Layer 7 of a small transformer language model trained on English Wikipedia (10 layers, counted from 0, width 96). Numbers have three digits each and are written without spaces.
Take only the direct path to the model's output, skipping the later layers: a vector added to the residual stream pushes a token's score in proportion to its dot product with that token's output vector.

Output vectors of the tokens that the questions are about. A number n stands for (n - 500) times 0.0045.
"milli": 438562417565668668513358673327505582630293393456386575527565434564495718546394620482425513521513725546609484136367587558336441555608472672490429410397531536554232366527558472373565713536467326542709764437365421557240460654504732513351678572290606420534473433432566483561365596402335553548
"County ": 482492488598497553490449637376479605381455495548440591457502554661572334532530487378487454741575477455478482430322613461611327547512601667540451373462563627485456511519498285525350614368492453555525435536525511465444384552515380466550499413518651505311570475643637550480552447325657496553
"them ": 423619522509788657497321419358485396656701434344193577655465531579470415484158716320386552474543404543525628424410365551272526675402448743536458489399680646430438548535548408357540629489767570497753626482509512565505437294482504520497467265530431155538363449742459357681497569678530518560
"ministr": 357411371596545522454458508459494521411388470640491555510504552689557407434556510398602554489436484563411405527527567500452534473330590478495402518522624709560560428487593248386686426514517535572494646457385530368403518514632555434545490423330624379389544524659538515566594480455461414664
"species ": 431369619546479551493482691514503601673469481588476740605517513586609498431193445515293615514606422600560399367468498429478385601641430515564360411522598671352532540493546307385418646591323484565659506369397763517369416547460694533204771338270597237161336450692694531553348557624493524639
"—": 557607488441430284523441477308470396563517540490434429519467501452466554434579451442552487564555589652588601515442422514305535603540546552523566464509579424520524483564554546545275456485427521454394539594443498421517443507496444599490461544513468600508515603603456435631539481523432433633
"$": 387509549527487572511567648516505421599402520520449667508466397547391650460464444375365510403495643521610509360547508475367484443436332626572408607435531439613425606473476490458392417615467376599445762692408480487382390707476427419486645440556502583553317372484615503489660627445520506535
"including ": 355756532565545717508381527332470681405275468755275537508516523648393502347382663572380587667471575627550597379502449606482508464459582781544463439249527673666341582492497530373571646604323497453523390335541506426308380578451623418478570532512299328475447311678572430775271547465572259720
"\" ": 528572593557481427437394439446506463631491533481557451413393441396502507446456487541478422329468688434601520520485451559349531517444543471578498486493493462525404574472595533521413567481408540498548642593497644505584467568518383412407647508600508526560606511474476333632522479614355489470
"augh": 648334435477440670433471398340491597461473437665301497490358492547442480521360613408437487601462305421547461601583597520497563564801605428524451389521684550344440384641684408490420542528490527600696480615616518324568423571480669476436571420558327318423552499449607370667428379550612409611
"February ": 410505461547626674499443544225485490486452474415425510563436579400509576519451592442473590556548518417623476533298538437654348386558402558467376562495568413499525557643492410527571542572416446516554682619501432329293503642596570628575432522560589490327540466488555497527435626394445473460
"music ": 619657545597322479501501417289506463703517517593329639559517483457443482426290571504519629442648324386520541328547401581472525513430516461585481265699610507601400529550521441408532717449481393473731489507569514466431476775566550477312574412329608465385495346471580484753372513507493480520
"than ": 262543645663567549492591603374517850622469445585168333360462602670569718608317677377690454703556386727547452357468295623317678517469446526766601411502727524529262250469537377385657450826310473483647661386570778272646159541739450333303689197522604396410025525555620205491120632413649402676
"ain ": 543609329584619516489428543557494527357578423376314612539474507518418490541608689392295558472480652573569495472579550472605511456405440376439630549333475467505529570612667484474468678529624513464497661385502489450461340631554708524627475442371408492560465422424489426399437309436591404576
"age": 521639489618540560450376447456508484492559319555459518403553441499487511486470416506446514521552408513414623306554435430562559438587523499520571611221632532630545562561575531382481477499319337499789575556439541403403614517501536658566533522510402427549592572448415467635496439252486427601
"resul": 499584459438520354504367520396503716612522272489518506594498561567559461158517386467400653520526570381496613360488496397457583499328614515607468610414652510599489484478480456188517449672455407446523441429364564503385564455548339606542687471499710334557535518886698425621201687473413477721
"inning ": 549598424528576569464489433457475719421299577523497404571528523484516586687404592451488651594440357238592588325409554348542391718535555440530563628472389577582416503606622525291629540651410605446388611387339436435527436614653595461325456449402451513460494542497482441663316538351521563555
"ation ": 429519481437473520452537495536468434577547498618453455497558470388410384585475315558579518489542519428580578547584487320609352489512375613518422580396551587473571598632696379515621424327654406448531550716483617505337452372473456548565418481551454455527466563512457497558410442531578348663
"lege ": 514471583412407694486457546421464646482332483473537593440475558650404508391560447507538652492538377604647486501411548480602393595538589473573621538541498633546312388510664378274433520521510569548647567541488556354357405581469576510547626441419580374471401413524591373419374440545525458442
"ating ": 411633465463374465469591461395463543474623479554431515460569475536426482591310499521501703443474470266464525514501541430350482538394439545565475584384565498512541517682657507526682524374445350456534505667482625353258456486490528525498409553581376504591565564554507578588348384665638448640
"lim": 468530538563313448527403652474522478560345369430453468607498577698530674343560599455488607546588362512507502346440578559489482412517555466537473560396565705524614450500544525585555593488498463433576530357357514549493529583445383440451506385351412480533374448516550401569389605593487609544
"’": 526546516521403431489586502406492469635427583509367556483441436461595564408498435509486410500456531486461434610513551416514511513600506586562508469565435471543533355497624417506363562396397565541353724648481517346500405488524333587373611533551637427542480467487543485597561491584515470553
"ning ": 647695490699545565452613427499460518451277538473293428656536371613636532430528525400420591505352433464702588349437649539398301486566638427673504592489474401512379453576687400577519528529469608458599373567420571463407600676508373555363462443424546499382408668566496400440492313523468457563
"ents ": 725517559594597516511404415509478476432529544463498744588525583550471284585401579515328632593375471629539458428409685410521345653338391390570565554563579659498495453623692364543570534465475662435541581486527541537357299519550320557331437335436421467636519330531545472641410276565450471426
"song ": 624579470631403686448490542459493423725470578663529502621479453422490633503374514589422610451549393365686395404414344462360469549533400383531468251562609463624482419512526427425384801570590401418709580515554554521495459757627482558323722506352537230311463388579560486720266567382395452504
"centur": 571739300548478695478405632382494785566382186517533360632488561371536450520333647525513522582563426645452519151327559546204205645640268390387407627337685709502385408522520334367684588440580337670637674431369543524504423705614619584208637341473806362231295518772734631745429451507308516646
"charac": 483459586554361738513486429392517626546520513617547659547522517510560479199435518554367636400538504442543406407340459404494510483492524343458420423444612539509548316475517279498422696775419594382620684414479538434516436546385649515453501323365679405498454468605665492766349599550480541588
"ering ": 455590494536461546476527549431484550694288386381449545453513419645408369684412573426452594604538299465505511330475409331569426446482552382684408446365591431473537589554761551556390485577468396360373546599438561368447401502469608488474541356649576452630576396692541462740656362525646613576
"British ": 631483409619361503492384572365483513393473521499390488660487549548380519649519488462511573460506428508454543490393668541405428649632521722420417510516480541498542428498475405407387694607527251526556424553366539407422382639606584548534425499513661379342570423659621570656470446377481451496
"onom": 524492499549314571509521515507498470380323380542497546478425634593440500278634579356476583436604584450504537401591428493621521625376581497565382403361652510662415426515688475481644437479605580386646514671373531406298446437405626540596597516361417258518453522668668451445526578498575440493

Output weights of attention head 0. The head adds the sum of these rows, row i times number i of z. A number n stands for (n - 500) times 0.0013.
o0: 574257487443482591540182507598488618524628480537347494547656407461013541520375511385554494413417636555550432634414575453494528526444693512412604648571568628530679447356453475374606394500291733574840493426643666636406365540575566401550649602447364235441231468383649612455396458599454573489
o1: 689461582361573545477553359622953801452472485355443247238618282787502555385578726547539344413397733632465347562373699586420709277573416405306493478585544327297494477544810529526446457284633593560459572616334562527543526549334489422461538357509387252593863656410451403618443404332588342556
o2: 303229626418538376318314203700237552587456476628669554558589518629315557565540368520699286691464377612266550524406477499615545482334646414537416488417559517555739363610573402428543557642563513550600470670331473503491691378626516360298510444453565625268704482526338504641490463613521595611
o3: 299624559578643482602394574520553517699384389393523365310739463462670534476438625429488479494368659675589367503392413533520599313341579560504173573337446571499390489553509827456550111557365465586326426516512452523482465626556428532586481348765463461953572365440722589620438440423581639217
o4: 566876515258491540487426368454529500583600551330604599380570640566519291547375429482519369629506557625676381310515341471555523373393362359643293416494247430534645583677418583566497502208409601583582513676457299491345311637467312755491655573744488622363627624696400469528656491500479514353
o5: 383569398361658315775400379400100491515464439682600631503465652498588174523609441579429455591667499564358647542587404401524484468526537676582639546697437656567679510284399356312547558531420631604383625533383405361613351409313446427533843529307635269604606563253540629430565573414602482461
o6: 396554567531324418349309587410573268549633247402393432619723572531430463519541556590371379297553297788373572369363691414579305459647589404472571424384551470567482416468565261407553555421565343830509677273388552268557418496630514690592501579526782634420629420399819802620493611503495446544
o7: 453460342461608515747456584452637483566441537384574557629692460515668484605447656566157324591603420472579409691523351451506572524637432477695296264741449394338482178577519693830155499540598499708283422564687578461434353601424629475669453529381461469327446509539544364531440475484404461463
o8: 480468538454451381651527472515318516413389726423357531445304189578524699390472703408456668608457457596488623395581528696635393467577616424424572720410438474345497483515576592395482419545523544474723465443604551522396292612388525454550327471270527573510566509486865319326730742307407712426
o9: 413421600523446406813177451629511322652567486375563331655450622540530474359403456185634544366512356513483494499473450332645388678585547479518340664380603618385494573721551475498690549769409464571512639570354475672585669393399469419652764349571300512514303391562458476427556314585504298701
o10: 623569649833217591585415602296192532437566613401618492605606576524457602785654335767545648542436549589531445546344398437350308490486432670591389531605518453345486668666441276495565475429498252572590511619169361504511483575598501430291405472412239459610512502498789606516509433366348527483
o11: 449551503540595549419414461415580483466564414555494638568351603501414620605483592418677698198483445537451608443407647524552402601321695373275406429578421964429440427588492396560697358390632388337610521525600424307491622821429493385710606392507408410416477323277654507531215509685673350643
o12: 428228497810563501673413420545839363435414409472580468430421517465496353383512479523361461404499522562435675393399629428600654556509585738437463699487372533658477354554561446606485513580538374650714336581176367484579444506466799425407338485523485474538395514575412483417509556548572639443
o13: 431532494399352576671232593653296535534555571355745565482694230484440361523466205712556563584323485459871594432557730467603276573547469668348324474745329608517705516243579427412484466424538319697314489427658601856664640509557459134491462404428446306580480434274620567437533452442493457809
o14: 447449709558494281308500391547777342485518657383373448594532573629542533582447553513371585432509357397480297457525465588496329516456455430352541635586454417626471518992272713272672760501632567481614433394424630529580417472345801356637379553468446430556264508424573475614435271625447582545
o15: 524613398544723390434354374448462402565277555298597659714908581460532608440461671522485685364485305477558438463481602626342548591391494545513459502573414522543255454604603408467528619636322366174493461547663379603320233566610347544420659467488417710788499474396546400497422688527572205673
o16: 504626334484524445665457530484148557414493539676458471410710743508444487320320756583709545527655405426389327349503686484710400444557718497579709397476658555403431532470672436487454726485629414520655593429530417672374537554408540545364346486440509229442539496491301588578449387456572375266
o17: 455362595370555570542606500641558531521482377443358347572626314458334451381494501578499808606378444319451587274352575514525326442454523353473535652448378532539397554422755692389401516397650402266394446320426519665747530563729775781470453731566425427315614555488715521600483509503477482442
o18: 473405233468612564267530416537600645289592333335386500582472510602561550427462610683608661648461470378452455704487596449604491601390440562393352641450566373420534424454581562382653423746478566456610553586578511454581495543304372531566305534333639556568458414372548196792600647597558256376
o19: 488443619476526552703615574541461395770406283553490298281331734377553384495658416618523465633680614564538471487281446552421397476320420480501609726504749481272744659583305523348746297509404386545408707503642381450234343611439540578412362406413519574451480508548399614698621540382473633432
o20: 500617372557449520240365584619487639618535437403705328595283428309574450302762533477323406358633341570415231493414711658559508617328664500542664351661536541512344435486554484603397713433552379552591677319573500649826699464613395460536539429621381497468590466319387538609394518353422395611
o21: 606666487271408482248249397400379440535544467411835286491753611425295558484481497522430782481408728613565341593683526417414446470392608583291406533335627602518833550522341624482513459474300304361621725305443767310618622585464405460621302490237437529701556527886616472726467500613339428483
o22: 717397323349410526548609369412517671476520244569442468467562472599463640405300503595474439643313508673464583325644425498435345638456364378735428498508520672578451521610477446635548447798688464440614603462560256419495654361593596528637646375482349436522486607508466531567340503666119540432
o23: 526362518426623368367603508516327398358550419377434306462599393630535465244508397683384638598461322365437461469404452560540484607540666413728475438546280532552311613778578519588553514586395522402620552568590610419392629517332620688520718521641623546347511453602411419480379455550514609552
o24: 475619358511425379506256502475560417474452355783652512626513173434523569229413496839552799464734536509463841497483451570414629240452434548648574699374500299356583543422497603557400537522325391587501414578538622507380360486635391527429349444654466462797507570600358222401414458655509650552
o25: 320540537602421338508462198606714357529662365309555489331555585468372537531368407419538453474850477395618715306278224433422846499590476504779444364294727369552729701621473616467447550574463467368622476724601461554577526268500344516453585430577411766433498476458508470726488465621207490635
o26: 541438407490557528575457588288310481589484386802441446437455435569293587495502270577545656683682615359525333509645598420747407295290398663731491494562594591478476623578450654696426484429721407616337699507486560527587649642373075575456301426644556624572422309418498729337487501484252120516
o27: 349448704401211650629445357646834274396678560638586677524630628490584622407252377521536434370409513680486575613548576375370395416313551567560503515417435514503598908629616330551477300564502365428520548529556583663518530384409467515522605707465512448347438459288454414483507578302368608327
o28: 531606601449472720481638491612927367275343492546493516249276425380592551541470303580665632463445621488439332698222400500724469583435779524489475509446268536543625591518724400551327502491215605451539514638464705474379505589506278641491355480416598332414558749397581552541510451495358461402
o29: 542576390218483393559675326514444148477546605483418368541407416647629408959410393397484387525435583469460326493508427379577560534653466595529591494575451458428374444475523771703562374587457424580606327552768585289508781484788523730314629381516464270450350596650276414473488585369742488576
o30: 279559485637475435272321446450626406574641702592627390257643227517431542583644410301671538502435600259633690505415257682299398451587612653563534442300673515382524593461334486515554477523617327865481608735644459726619453519417208626543420628580610649456416565592184288358441344587437536490
o31: 422705359709488568592550211515427426682503561487546481503389459438341402596685294543420199291256597490607664581459500661474415405345402408458566678628680565420393678460656418450426353443481384439751695475526261696713496258424470513388469438650507470639493532652556612729500559516342469563

Each question shows a token from some text and the vector z that the head gathered there. A number n stands for (n - 500) times 0.014.

"uck": 421622498384567465482457426600541426537541552466505385389507396385441477399551451642552543538477
Pushed down most: "resul"

"ed": 461456526514585451465480534715548374369670226523482317331518477694435570550462447510433588887385
Which of these tokens does it push up most? "—"

"lim": 418582469481579633632647677627427481364579347356526325374584514486376333358522639534611447500512
Which of these tokens does it push up most? "County "

"\n\n": 492524340480517518577518538497568573496441673577495526602415448552439569453350456508506491376410
Which of these tokens does it push up most? "ain "

"200": 467459375440357583486472613472502565533402726637555610530405429439405511514430358418506549370451
Which two tokens does it push up most, strongest first? "inning ", "ain "

"ity": 681459436658554522440480484655582517471523458481507232451612459584428451471540541552515510719612
Which of these tokens does it push up most? "$"

"al": 383495593841848424456556538612609398390418436771482298394579572593487558605599567382398569546455
Which of these tokens does it push up most? "ering "

"tr": 123444558705775388476626431557596416356256635799548437489587363671303691569991624371484576580597
Which two tokens does it push up most, strongest first? "ering ", "—"

"sion": 467486644787720431745380246415440521237581518759448351534568592748424497443731630349404302555512
Which of these tokens does it push up most? "resul"

"tion": 291296314765725627553533598318768590258548518715602371451745318612451440503662745290464564616537
Pushed down most: "augh"

"og": 451560507515744658567404535532605362540299358374436485405415435444636543546753511617522496543566
Which of these tokens does it push up most? "age"

"Cl": 550531526459432369420381591500552583612425629518465572608469315549535496532510489553598416572400
Pushed down most: "’"

"de": 486647371551462471485467516505393580483337451690552619562451498477594674627368534463464451429411
Which of these tokens does it push up most? "including "

") ": 527560441512409454535507503546555678579467541554616487541429478498530514584385515547574472428407
Pushed down most: "—"

"th": 666530420552630439499595525728592489435458556596446269418400523549461517351649384559428556579474
Which two tokens does it push up most, strongest first? "them ", "than "

"Year": 420540431579598577579590451331600627513523374574498390510526511602466364504478587552633450491466
Pushed down most: "them "

"em": 586591468487554446498471509517528469558469505419549484544560449475552560588414492598603602609617
Pushed down most: "music "

"6": 468450408470485588513457601476604553535421641638512562464454377428406463480405451490460595343420
Which of these tokens does it push up most? "inning "

"i": 468547527481487471449520576517451476614456566539504469554454377400487528590483476577582478631447
Pushed down most: "centur"

"inc": 617476525539553457554439502553480579417492450612438465582491458572512419654580517570518466523578
Pushed down most: "County "

"ograph": 509429435507492539577468569647687622427549488683627429574484483596462480606457553570555439499589
Which of these tokens does it push up most? "ents "

"y ": 519519380485522459601658497525429620445383465542606438617410505419492530465397456586601638437348
Which of these tokens does it push up most? "augh"

"B": 535390462503399410644436652722708751439445591677730438589415492728511479579356480570533417386428
Which of these tokens does it push up most? "lim"

"care": 605495357457476561751458499593534630558413537574607487513544470432521486472438411578523474414588
Which of these tokens does it push up most? "centur"

"adi": 418491535433606553569522510580547498462615362449472544412509461547483545622530630608620469567542
Pushed down most: "than "

"et": 483560535472451562506404528499525532570383570504496480543479364488552512515475493513543485443427
Which of these tokens does it push up most? "onom"

"Z": 476368667394559556705450628631575632578591647341714537517436533558532485414475278473659365408353
Which of these tokens does it push up most? "species "

"port": 533427675500653466556402511746581447380679329527411310392434508641575399380598610253529608514566
Pushed down most: "ain "

"om": 484615391448686581558614437429475381495443402472551474587294510418534540529375456531638586375386
Which of these tokens does it push up most? "’"

"ach": 516379399606652516418650785555675528300557371334515349407455409403440419535438481410560709541354
Which two tokens does it push up most, strongest first? "County ", "$"

"h": 552537327698447429504494599440428578469333499665467607648449472580536613654382449600496408457439
Which of these tokens does it push up most? "including "

"le": 346536410457467536537620571416452323566506421454557410564481537336450463518456513452535551699643
Which two tokens does it push up most, strongest first? "’", "County "

"30": 375599475468674435482518624340634477555284683708563633492449539396456556506485414398565635325460
Which two tokens does it push up most, strongest first? "ning ", "inning "

"b": 534392509480493488577509419554577610538599541492494472448502508508487536501485492566597514469480
Which two tokens does it push up most, strongest first? "species ", "British "

"or": 570576256592436415620553538654495599523380604631512611557420473446492497496447391556498391344444
Which two tokens does it push up most, strongest first? "ain ", "milli"

"sec": 563448526510490510671438535595494692508422543532539598654634469547616494521532477595505316366532
Which two tokens does it push up most, strongest first? "centur", "charac"

"ans": 375628532480538541513563560551361321622471395442578354516452438220458505486466444603573558660566
Which of these tokens does it push up most? "’"

"y": 461598465613694584535542493619628450433649408442595433535584509479399474494491751469516475624731
Which two tokens does it push up most, strongest first? "ation ", "$"

"o": 451490489634652655667540588424503525347577245676423358700558495495521490523693713421448419600710
Which of these tokens does it push up most? "$"

".": 471478377638632439611511549322498488419386515477483488634569405523570447489342583535532445631510
Which two tokens does it push up most, strongest first? "February ", "$"